Layer 8 of a small transformer language model trained on English Wikipedia (18 layers, counted from 0, width 64).
A neuron's activation on a vector x is GELU(gate . x) times (in . x), where the dot is the dot product.

Input weights of the MLP neurons that the questions are about. A number n stands for (n - 500) times 0.0012.
n1 gate: 643 318 271 623 535 712 574 447 324 534 439 578 589 359 483 364 476 581 557 478 439 418 588 567 650 553 387 373 421 469 730 441 507 508 616 472 478 364 489 460 216 347 612 519 524 402 693 500 654 270 401 339 378 714 467 492 725 639 545 483 453 633 588 701
n11 gate: 426 293 666 564 425 332 541 311 506 625 427 469 563 551 598 293 411 698 542 402 602 621 535 554 492 310 756 508 604 562 528 205 362 570 585 431 446 634 590 850 419 380 609 578 404 568 771 559 354 688 512 676 307 446 311 591 630 485 801 476 478 516 346 510
n12 gate: 179 452 588 676 464 434 470 235 359 364 707 666 468 334 575 441 434 474 622 538 737 596 498 486 501 365 573 458 776 593 532 567 487 371 486 426 394 514 567 475 480 751 667 606 459 544 463 646 513 390 584 582 508 490 336 601 463 488 695 454 376 409 454 714
n15 gate: 466 554 386 767 608 413 529 571 683 524 769 912 724 540 601 337 311 371 736 629 426 575 452 494 635 503 687 571 558 703 240 171 512 311 620 422 351 332 551 311 706 468 381 412 609 416 535 616 660 579 531 646 410 701 530 358 633 323 505 526 419 576 634 433
n18 gate: 542 431 447 387 584 455 501 708 553 472 609 321 546 521 414 418 476 562 487 494 411 397 588 724 381 636 329 491 768 722 577 719 657 493 659 667 463 468 550 809 433 456 493 401 414 470 537 495 436 348 622 539 532 449 611 549 493 467 401 433 432 613 518 644
n24 gate: 489 512 568 763 489 452 489 457 539 410 358 451 525 655 608 641 495 470 666 236 428 728 711 716 646 521 595 494 402 469 685 553 346 514 762 609 481 505 402 450 531 512 370 433 476 408 517 629 345 303 512 574 442 423 386 560 586 256 719 212 623 456 604 454
n26 gate: 438 678 646 606 534 349 382 413 460 369 618 634 470 509 566 496 490 586 414 248 441 330 474 602 482 567 463 378 207 497 444 544 385 507 558 436 136 659 499 574 531 927 441 525 499 389 762 572 487 389 349 570 421 540 535 328 503 796 584 556 578 207 459 621
n31 gate: 452 586 629 388 478 533 553 558 401 544 469 534 294 449 651 492 570 773 437 499 563 261 691 277 580 409 533 293 218 437 487 347 625 534 578 546 605 752 329 549 478 336 461 660 479 685 679 562 687 608 424 339 377 578 201 396 472 537 459 641 485 344 541 514
n33 gate: 521 468 546 646 393 421 725 601 515 480 463 413 651 591 600 359 710 683 261 603 226 513 505 536 631 485 447 500 624 399 459 576 280 626 494 570 379 500 319 501 402 481 556 490 741 363 373 383 460 565 732 645 589 556 381 580 314 622 403 383 543 359 510 449
n35 gate: 522 506 587 339 597 488 730 612 537 446 707 620 609 663 543 363 648 447 362 467 514 748 576 513 588 522 535 475 484 474 539 453 426 404 304 442 406 542 634 246 476 607 795 400 393 431 481 585 587 620 463 218 432 447 644 479 517 637 466 679 613 450 238 316
n37 gate: 388 416 383 632 267 564 437 348 776 559 482 732 428 493 753 615 361 505 314 362 648 679 489 531 536 448 477 447 378 321 419 758 539 619 399 356 448 287 417 515 221 485 372 419 433 556 497 447 489 428 650 382 596 377 526 509 479 486 642 500 587 419 754 621
n44 gate: 391 532 524 645 440 367 480 577 209 453 662 296 463 731 714 768 464 583 432 392 553 793 545 449 492 600 237 517 449 319 615 614 554 552 331 381 431 377 428 568 328 534 411 461 662 356 466 354 669 421 490 684 522 408 545 621 608 360 603 454 324 365 388 591
n47 gate: 560 456 405 423 350 430 518 533 609 510 491 570 554 848 574 805 735 440 535 334 724 584 712 497 550 518 167 430 462 368 454 507 512 494 525 307 399 421 698 550 368 616 346 356 509 406 315 571 494 526 614 580 357 321 472 559 507 379 599 647 594 379 418 527
n50 gate: 632 644 650 609 339 432 546 774 555 465 512 478 723 502 456 373 667 570 503 611 393 421 466 339 384 312 437 347 529 403 450 501 705 597 668 439 445 461 446 329 426 399 695 343 515 393 505 314 434 533 569 502 539 519 306 431 623 537 217 473 504 528 565 551
n53 gate: 762 630 613 666 481 242 329 541 648 596 251 713 617 611 380 552 659 553 532 522 490 307 374 519 518 601 596 488 588 373 328 571 782 405 345 653 444 543 524 623 484 362 573 644 410 717 558 514 359 565 537 452 458 647 556 572 475 258 596 580 380 509 479 648
n55 gate: 844 661 536 533 437 334 524 486 521 554 637 472 650 592 480 758 630 618 559 505 362 437 499 520 552 536 226 729 605 333 446 587 504 539 485 677 479 533 562 310 707 366 414 289 513 397 340 609 637 475 386 569 650 574 607 227 698 369 467 421 567 671 424 184
n56 gate: 540 546 561 440 655 614 576 436 522 395 537 553 630 683 712 425 594 516 412 418 479 279 484 605 723 379 370 592 452 583 641 572 633 347 476 432 384 241 666 542 566 451 407 562 430 380 664 402 684 499 202 413 558 514 519 645 572 512 380 639 250 463 430 672
n60 gate: 511 442 494 298 640 412 686 387 325 667 677 659 485 392 657 547 375 731 277 418 685 695 382 672 348 437 621 537 628 434 329 517 499 419 529 638 627 449 291 804 532 272 434 433 770 391 675 506 332 553 394 588 424 324 446 636 414 546 477 566 436 416 513 506
n1 in: 667 655 399 613 474 557 574 230 486 451 349 364 491 371 495 512 606 579 487 490 429 606 441 497 236 583 461 484 639 509 568 363 575 578 480 669 433 515 612 569 505 710 432 527 186 454 602 511 403 450 624 441 379 472 610 334 502 547 481 628 454 746 494 393
n11 in: 327 311 343 471 428 386 421 620 681 379 659 476 752 626 568 502 370 717 547 420 728 522 420 695 393 522 565 307 591 634 584 235 383 682 420 461 694 617 458 674 553 438 572 553 469 549 735 547 384 753 587 439 461 498 630 498 643 456 627 361 381 677 782 545
n12 in: 628 540 539 367 642 512 532 594 447 676 538 596 414 633 468 524 558 417 501 475 613 383 694 424 295 586 329 672 382 482 616 667 620 615 478 694 549 484 367 471 423 529 303 565 682 690 464 466 529 401 603 503 513 460 444 516 510 47 179 582 526 461 432 495
n15 in: 375 469 572 274 456 273 544 584 263 599 616 552 590 261 639 273 655 554 396 503 386 584 739 800 543 784 407 416 612 678 572 584 460 643 342 189 529 600 364 278 724 493 471 167 550 588 539 676 690 300 292 686 322 554 528 396 510 404 721 534 409 560 507 478
n18 in: 548 445 495 623 552 694 622 465 510 557 539 573 633 418 461 368 548 399 239 356 447 530 419 561 478 551 587 567 545 826 530 559 544 432 518 658 235 507 610 526 483 619 666 621 423 398 544 268 545 413 537 339 259 474 431 562 327 562 358 413 411 366 589 476
n24 in: 563 477 402 628 486 367 484 481 813 492 560 379 694 632 539 468 304 457 365 460 397 760 480 758 363 725 328 524 335 494 502 664 492 182 261 819 510 483 442 407 464 367 554 321 562 376 413 481 429 337 563 416 509 624 710 470 602 283 348 372 546 257 604 508
n26 in: 680 318 609 529 341 684 317 562 341 526 649 480 645 531 561 435 426 736 438 602 520 212 445 846 255 472 426 541 531 511 556 499 120 437 711 629 449 601 519 586 407 450 583 390 270 393 629 552 564 407 824 511 509 433 505 462 620 664 465 713 395 595 460 284
n31 in: 446 415 460 511 513 780 340 386 507 540 487 407 306 586 399 303 524 477 451 397 461 473 386 561 325 477 665 570 682 683 427 489 634 376 157 303 406 443 416 538 490 678 702 456 467 446 495 527 396 583 683 476 595 628 743 467 411 528 493 610 501 527 429 305
n33 in: 450 450 649 233 500 671 546 377 465 324 642 696 518 544 500 530 455 681 329 493 246 425 464 528 646 449 576 306 635 472 575 520 348 558 327 650 496 456 520 479 696 480 691 558 631 280 656 275 481 500 471 649 532 432 459 558 475 751 400 466 531 447 407 369
n35 in: 556 349 615 594 586 438 254 310 481 476 479 508 559 441 744 532 371 486 448 399 562 529 535 376 586 311 576 549 741 516 464 315 409 494 638 342 262 310 508 438 659 618 433 646 513 585 283 734 391 465 577 523 372 458 352 562 519 590 588 536 654 348 410 478
n37 in: 527 442 425 616 599 527 719 631 398 469 514 509 376 545 477 472 454 256 517 497 367 446 513 613 600 534 650 581 444 230 515 470 391 594 491 532 504 675 656 253 507 599 530 529 440 696 523 317 560 465 408 564 297 494 292 553 636 453 529 409 443 558 652 736
n44 in: 546 601 378 698 388 380 517 399 602 684 418 752 333 657 449 522 587 376 590 364 563 283 572 409 408 515 417 649 348 575 267 482 616 321 424 487 624 617 454 454 534 542 415 419 581 443 586 425 494 303 637 446 332 423 630 486 335 591 462 440 485 694 294 390
n47 in: 501 407 406 601 311 388 378 380 601 720 671 450 399 565 531 653 797 550 571 532 609 511 739 571 307 657 183 299 352 577 436 765 438 338 317 405 312 463 317 476 298 588 424 276 384 619 563 771 361 402 601 420 346 384 585 683 625 627 541 724 662 391 352 434
n50 in: 242 316 253 598 647 542 573 666 660 568 428 455 606 527 239 568 410 389 384 377 520 654 546 431 489 631 467 261 483 696 774 606 481 591 559 422 506 374 449 578 628 459 488 810 437 422 529 435 383 515 465 357 462 476 688 308 723 514 614 679 411 481 472 342
n53 in: 671 601 529 528 763 458 342 511 408 615 663 474 516 457 562 356 458 394 453 464 495 558 497 608 442 574 455 765 742 417 457 771 536 480 455 273 457 381 561 571 417 450 537 374 416 506 313 524 608 322 355 582 435 530 734 253 722 489 574 294 548 547 386 547
n55 in: 739 491 470 681 538 223 534 367 641 555 437 575 273 578 551 439 612 404 843 403 389 397 408 140 661 367 152 582 627 360 629 583 331 542 484 561 470 511 493 372 723 367 359 400 599 218 351 353 427 492 375 560 460 465 523 245 541 264 536 593 479 607 236 337
n56 in: 420 563 574 428 378 414 471 450 569 627 536 646 484 94 456 432 565 443 699 513 474 600 483 716 524 487 452 480 535 542 667 418 429 656 529 489 532 656 365 428 376 607 573 378 641 459 401 614 373 410 585 530 565 505 675 544 226 532 617 684 554 754 622 375
n60 in: 570 268 546 417 415 403 324 546 350 743 525 514 378 393 326 627 400 261 643 646 536 513 570 670 499 394 972 416 572 471 597 480 597 585 439 504 405 548 546 424 376 642 420 336 442 723 240 408 492 564 472 387 532 477 400 444 369 739 460 693 350 547 535 133

Each question shows a token from some text and the vector x that enters the MLP there. A number n stands for (n - 500) times 0.013.

"!": 518 652 220 630 450 468 598 453 624 564 578 418 377 356 548 435 545 444 529 628 376 439 489 519 432 358 388 300 355 490 581 653 645 442 623 441 549 496 499 276 551 416 543 461 432 549 690 554 426 374 558 544 454 547 593 501 417 633 490 536 522 589 449 457
The neuron with the highest activation: n1

" sh": 396 672 227 510 538 568 593 512 497 466 488 401 417 514 704 409 307 411 461 464 665 518 576 524 406 405 531 556 389 334 540 559 300 607 332 470 440 522 434 450 483 504 340 504 516 488 480 545 707 501 642 453 544 513 622 668 474 555 468 612 633 582 449 524
The neuron with the highest activation: n37

"-": 536 591 405 587 600 527 509 581 571 488 653 418 405 399 345 371 429 537 517 564 386 383 713 367 277 251 488 514 571 327 556 437 487 635 511 423 578 523 597 483 550 442 459 597 408 556 313 499 415 431 568 427 499 538 520 560 584 449 478 380 607 306 549 372
Which three neurons fire most, strongest first? n50, n55, n15

"iam": 468 375 416 317 570 542 365 500 417 354 682 639 570 445 658 451 405 575 409 554 501 468 466 597 556 607 377 481 485 397 514 490 578 496 422 477 650 561 691 473 511 259 581 511 422 413 724 605 363 404 506 480 487 545 492 540 331 683 471 645 453 311 594 587
The neuron with the highest activation: n26

" in": 457 504 428 367 521 418 401 551 521 472 436 570 494 493 497 560 410 456 607 492 536 352 585 362 571 267 550 554 424 224 367 522 600 466 436 426 732 567 404 486 441 433 505 558 393 599 394 542 628 525 569 463 524 637 441 584 261 423 482 380 594 359 544 516
The neuron with the highest activation: n37

")": 605 557 542 491 489 432 482 475 494 537 445 496 434 525 472 323 514 426 263 594 426 359 592 610 443 238 540 492 539 508 435 720 576 415 564 494 734 696 516 513 334 444 351 470 460 561 615 542 381 509 529 573 442 522 569 606 411 518 531 629 473 532 497 429
Which two neurons fire most, strongest first? n60, n31

" with": 397 389 316 411 565 474 421 524 567 482 429 636 542 508 446 506 574 521 599 450 606 462 509 324 467 188 558 503 507 332 418 646 548 382 431 496 679 595 401 575 529 367 518 585 426 503 491 536 478 477 665 540 536 615 457 493 527 533 417 540 694 384 553 447
Which two neurons fire most, strongest first? n31, n15

"d": 442 417 294 413 485 579 421 409 472 625 466 442 631 515 537 477 611 487 394 618 400 520 547 704 448 364 438 442 555 462 522 632 448 409 150 285 435 550 493 605 478 475 527 673 457 523 400 565 533 645 578 445 595 495 516 449 656 496 283 479 568 414 536 599
Which three neurons fire most, strongest first? n47, n33, n55

"b": 464 457 477 314 541 384 540 362 566 474 370 461 421 501 718 542 538 475 449 546 365 506 486 381 383 644 480 486 425 374 407 567 442 367 358 531 552 566 610 518 560 428 331 694 423 633 304 527 409 455 498 521 685 472 604 630 601 604 550 519 538 264 668 588
Which three neurons fire most, strongest first? n47, n37, n18

"th": 726 394 342 313 727 590 409 520 651 391 449 555 405 396 429 442 441 501 469 615 549 372 452 505 565 517 353 492 481 499 672 521 492 450 386 413 622 536 704 576 600 596 596 586 438 401 404 587 460 463 628 490 524 547 683 463 463 449 441 670 539 568 574 459
Which two neurons fire most, strongest first? n56, n1

"iv": 495 536 284 556 618 492 510 574 652 661 500 484 516 493 694 668 370 566 453 499 286 483 554 527 457 488 425 461 413 421 526 428 638 439 534 526 451 466 435 481 484 450 574 468 557 455 623 432 536 306 407 386 592 562 610 682 482 742 537 770 405 526 403 529
Which two neurons fire most, strongest first? n44, n56

" G": 401 383 217 608 596 473 568 563 531 557 498 442 468 410 547 611 394 458 292 430 457 508 684 500 462 438 508 509 463 613 532 484 308 508 435 462 413 596 556 481 465 548 475 653 335 471 527 534 728 460 705 472 478 610 629 684 476 629 525 636 529 470 503 478
The neuron with the highest activation: n26

"===": 567 654 503 365 599 482 598 500 631 530 612 365 546 547 397 592 307 477 432 450 395 497 582 535 446 368 488 463 542 523 538 605 500 607 382 460 740 597 596 481 449 503 422 466 503 440 723 520 377 532 610 607 451 548 611 624 442 665 302 355 581 412 529 277
The neuron with the highest activation: n33

"R": 281 441 179 505 550 460 545 475 405 564 543 557 402 634 585 465 422 471 319 560 454 661 634 470 511 404 560 547 493 623 541 544 353 522 452 439 711 550 548 595 460 450 504 636 378 550 394 527 572 497 486 326 507 641 590 595 597 509 610 543 547 547 459 569
The neuron with the highest activation: n11

"ed": 465 422 326 665 476 357 458 636 581 573 368 517 345 405 597 537 447 405 444 679 284 408 376 383 451 464 393 463 525 453 567 423 509 401 538 476 555 549 472 423 280 359 537 396 324 468 570 626 548 405 480 562 569 409 550 390 568 488 484 388 433 329 412 684
Which three neurons fire most, strongest first? n37, n53, n44

"g": 598 325 259 489 745 503 509 391 573 613 637 407 485 584 458 559 411 595 425 396 469 423 516 569 379 500 313 481 616 458 520 567 432 500 291 570 578 543 512 588 360 479 506 608 460 555 389 625 412 532 537 553 579 549 691 497 757 568 403 532 540 363 593 438
Which two neurons fire most, strongest first? n47, n1

" on": 516 510 246 494 565 415 414 518 654 453 388 545 440 468 444 445 511 440 620 482 478 386 542 313 532 328 499 564 449 293 380 600 461 388 399 455 617 653 413 492 485 448 543 620 374 569 461 503 622 479 617 552 321 671 423 495 520 543 578 430 648 367 572 476
The neuron with the highest activation: n37

"4": 451 369 582 507 566 519 427 379 450 594 517 486 484 435 539 507 489 249 470 580 293 320 612 516 479 283 323 350 405 466 350 606 601 547 414 576 442 565 711 513 549 548 514 386 400 535 513 529 461 450 615 442 483 543 632 486 351 541 514 711 455 387 493 502
The most active neuron and its activation: n26, at about 3.2

" (": 461 612 378 603 423 345 498 379 342 572 548 422 264 368 610 504 424 515 438 447 521 232 646 342 452 338 599 544 460 478 469 677 473 498 407 519 585 543 489 461 626 407 474 551 344 556 426 503 314 420 622 497 528 489 582 556 530 526 383 424 621 530 431 475
Which three neurons fire most, strongest first? n31, n12, n55

"and": 525 381 296 506 416 606 410 633 610 531 429 482 467 444 656 536 443 507 527 732 407 388 402 525 272 604 488 368 560 460 608 554 543 336 581 572 477 349 446 426 486 403 351 459 329 508 574 393 568 491 472 481 676 462 442 542 521 623 482 571 406 494 467 474
The most active neuron and its activation: n1, at about 2.2

"s": 534 395 588 470 491 454 467 705 508 584 339 520 513 446 536 388 313 452 551 457 486 471 509 384 459 389 357 477 417 664 530 578 651 550 524 515 767 507 365 640 251 469 402 596 474 483 550 442 362 419 542 512 427 591 694 502 433 573 459 515 732 569 437 500
The neuron with the highest activation: n50

"t": 477 673 327 373 539 568 468 558 564 457 593 444 478 462 454 573 479 418 337 473 374 446 547 536 484 555 246 570 511 603 648 663 663 576 368 409 545 473 582 656 628 339 400 437 490 585 401 591 475 513 632 440 574 615 642 619 394 562 409 588 591 533 524 719
The most active neuron and its activation: n47, at about 2.1

" A": 382 329 338 520 521 490 425 466 314 646 543 594 666 437 353 546 265 568 358 546 502 508 586 421 448 429 585 554 413 588 386 541 353 451 430 295 521 529 535 326 444 580 570 656 395 441 516 546 421 511 660 409 590 523 513 666 379 578 487 522 624 512 544 418
The neuron with the highest activation: n35

"it": 515 591 438 481 482 559 641 586 629 279 608 598 588 475 631 427 349 483 370 412 314 472 520 535 483 560 522 634 433 423 505 516 628 527 422 374 568 460 403 643 518 466 562 483 472 465 739 585 477 470 602 559 618 649 617 577 292 470 601 443 417 292 485 688
The neuron with the highest activation: n33

"n": 462 601 365 441 542 659 364 522 597 673 564 410 563 456 590 286 384 556 419 483 362 531 521 467 398 553 552 410 416 432 648 598 523 599 223 445 549 516 537 660 611 396 567 555 548 663 449 515 595 409 439 533 546 552 695 588 447 431 424 608 318 513 613 449
Which two neurons fire most, strongest first? n56, n53

"es": 466 433 496 371 647 400 445 609 560 517 427 471 516 458 640 399 314 536 545 594 418 270 458 498 579 374 343 338 468 588 541 490 483 543 597 452 769 569 354 581 388 635 478 554 519 525 691 442 367 534 493 496 484 683 634 526 435 575 450 381 509 573 472 532
The neuron with the highest activation: n11

"ite": 590 490 466 640 538 663 544 648 534 524 400 483 350 336 488 359 565 508 501 581 546 523 679 382 500 486 557 303 423 467 412 548 644 516 471 455 640 665 447 577 423 409 519 629 499 482 651 316 523 393 603 494 393 644 551 408 561 786 452 611 581 441 499 619
The neuron with the highest activation: n50

"au": 592 550 410 609 644 564 507 727 568 390 516 247 542 423 555 523 534 410 474 600 425 454 619 662 578 421 459 413 429 475 471 348 500 329 645 304 509 560 244 485 555 472 575 338 460 340 441 361 403 496 660 381 573 550 536 514 566 591 460 454 478 373 600 556
Which two neurons fire most, strongest first? n24, n50

" ": 328 426 358 437 671 269 512 643 368 586 532 333 539 477 567 529 470 427 557 578 456 438 662 397 479 401 379 570 542 521 584 599 359 552 452 409 566 679 525 518 572 415 555 425 506 463 532 457 517 513 662 529 539 405 609 713 399 798 514 479 453 440 557 524
The neuron with the highest activation: n33

" sc": 418 537 500 535 443 562 469 472 562 487 581 422 442 416 676 523 442 333 455 451 586 434 475 528 500 421 535 632 429 317 490 451 455 603 306 593 538 629 473 431 392 362 379 476 384 420 426 592 851 373 622 396 480 615 517 558 401 714 465 533 556 488 503 566
The neuron with the highest activation: n37

"ack": 544 526 430 273 535 484 385 556 435 421 309 362 374 368 588 531 488 389 535 563 433 538 569 510 462 610 512 438 356 338 459 539 605 617 274 558 574 679 604 510 579 389 563 492 397 269 511 471 309 495 423 444 527 610 589 551 638 527 482 447 446 321 641 561
The neuron with the highest activation: n35

").": 697 670 447 539 559 413 440 464 566 530 534 514 462 527 400 309 525 468 367 499 457 423 546 595 505 243 584 478 447 420 470 694 503 419 586 418 762 565 602 361 399 421 381 521 524 613 560 596 397 496 613 602 460 524 529 566 461 485 433 635 519 497 463 325
The most active neuron and its activation: n53, at about 1.6

" Br": 432 348 344 576 609 449 381 573 426 547 499 641 336 526 675 522 230 526 388 618 422 598 427 526 533 494 541 593 493 549 550 587 507 534 483 542 527 615 633 390 619 353 335 612 468 462 374 556 503 311 615 474 608 595 507 724 450 416 547 567 596 500 545 572
The most active neuron and its activation: n37, at about 3.4

"pt": 628 320 297 377 639 467 533 598 563 546 404 475 426 427 505 450 458 477 622 532 537 424 542 468 518 524 594 503 344 387 420 666 514 403 358 630 557 487 535 625 324 338 505 517 495 532 560 482 461 527 625 403 315 435 511 529 842 563 515 541 463 477 404 646
The most active neuron and its activation: n53, at about 3.1

"if": 480 436 599 420 570 525 553 775 619 422 663 330 544 601 785 473 523 382 250 464 471 400 430 465 488 566 434 448 530 500 544 592 579 447 287 514 416 360 431 518 521 411 686 506 607 459 496 481 611 553 637 370 527 514 588 507 468 550 536 603 517 385 545 648
The neuron with the highest activation: n33

"ong": 490 364 447 418 471 518 550 560 556 410 452 580 398 420 501 449 520 613 494 521 557 572 422 392 234 408 496 364 532 282 461 564 467 396 373 359 613 624 431 506 545 418 437 638 430 426 565 473 325 398 616 369 582 505 459 533 386 418 239 580 402 298 479 377
Which three neurons fire most, strongest first? n31, n50, n33

"y": 467 537 312 273 583 597 432 575 554 454 640 383 542 368 433 496 465 407 429 611 404 334 494 300 519 514 549 698 494 611 554 380 502 601 480 533 654 640 324 479 573 539 534 512 273 319 550 516 420 627 469 589 579 381 575 500 439 502 527 459 498 366 471 502
The neuron with the highest activation: n31

"av": 455 433 427 639 557 560 529 298 510 580 408 391 546 552 671 373 321 465 455 497 563 560 551 527 536 513 589 706 387 427 476 457 509 313 227 537 540 556 419 430 370 398 589 600 585 476 499 461 493 568 751 446 432 521 666 650 601 583 353 459 459 390 430 541
The neuron with the highest activation: n44

"O": 346 379 266 436 536 453 494 643 455 431 550 510 474 517 493 438 302 608 412 475 528 569 702 398 529 363 559 462 412 444 462 574 396 481 406 469 449 561 442 308 401 485 528 659 327 609 491 506 536 524 602 408 432 394 568 477 252 529 468 448 621 264 574 405
Which three neurons fire most, strongest first? n35, n37, n31

"9": 366 735 537 339 570 614 481 218 417 505 430 451 532 553 540 442 606 307 560 546 331 411 505 366 525 422 351 596 416 553 474 616 507 451 592 416 480 521 536 674 609 470 589 448 280 412 411 523 467 456 635 392 624 597 401 516 521 529 537 627 409 503 573 403
The neuron with the highest activation: n31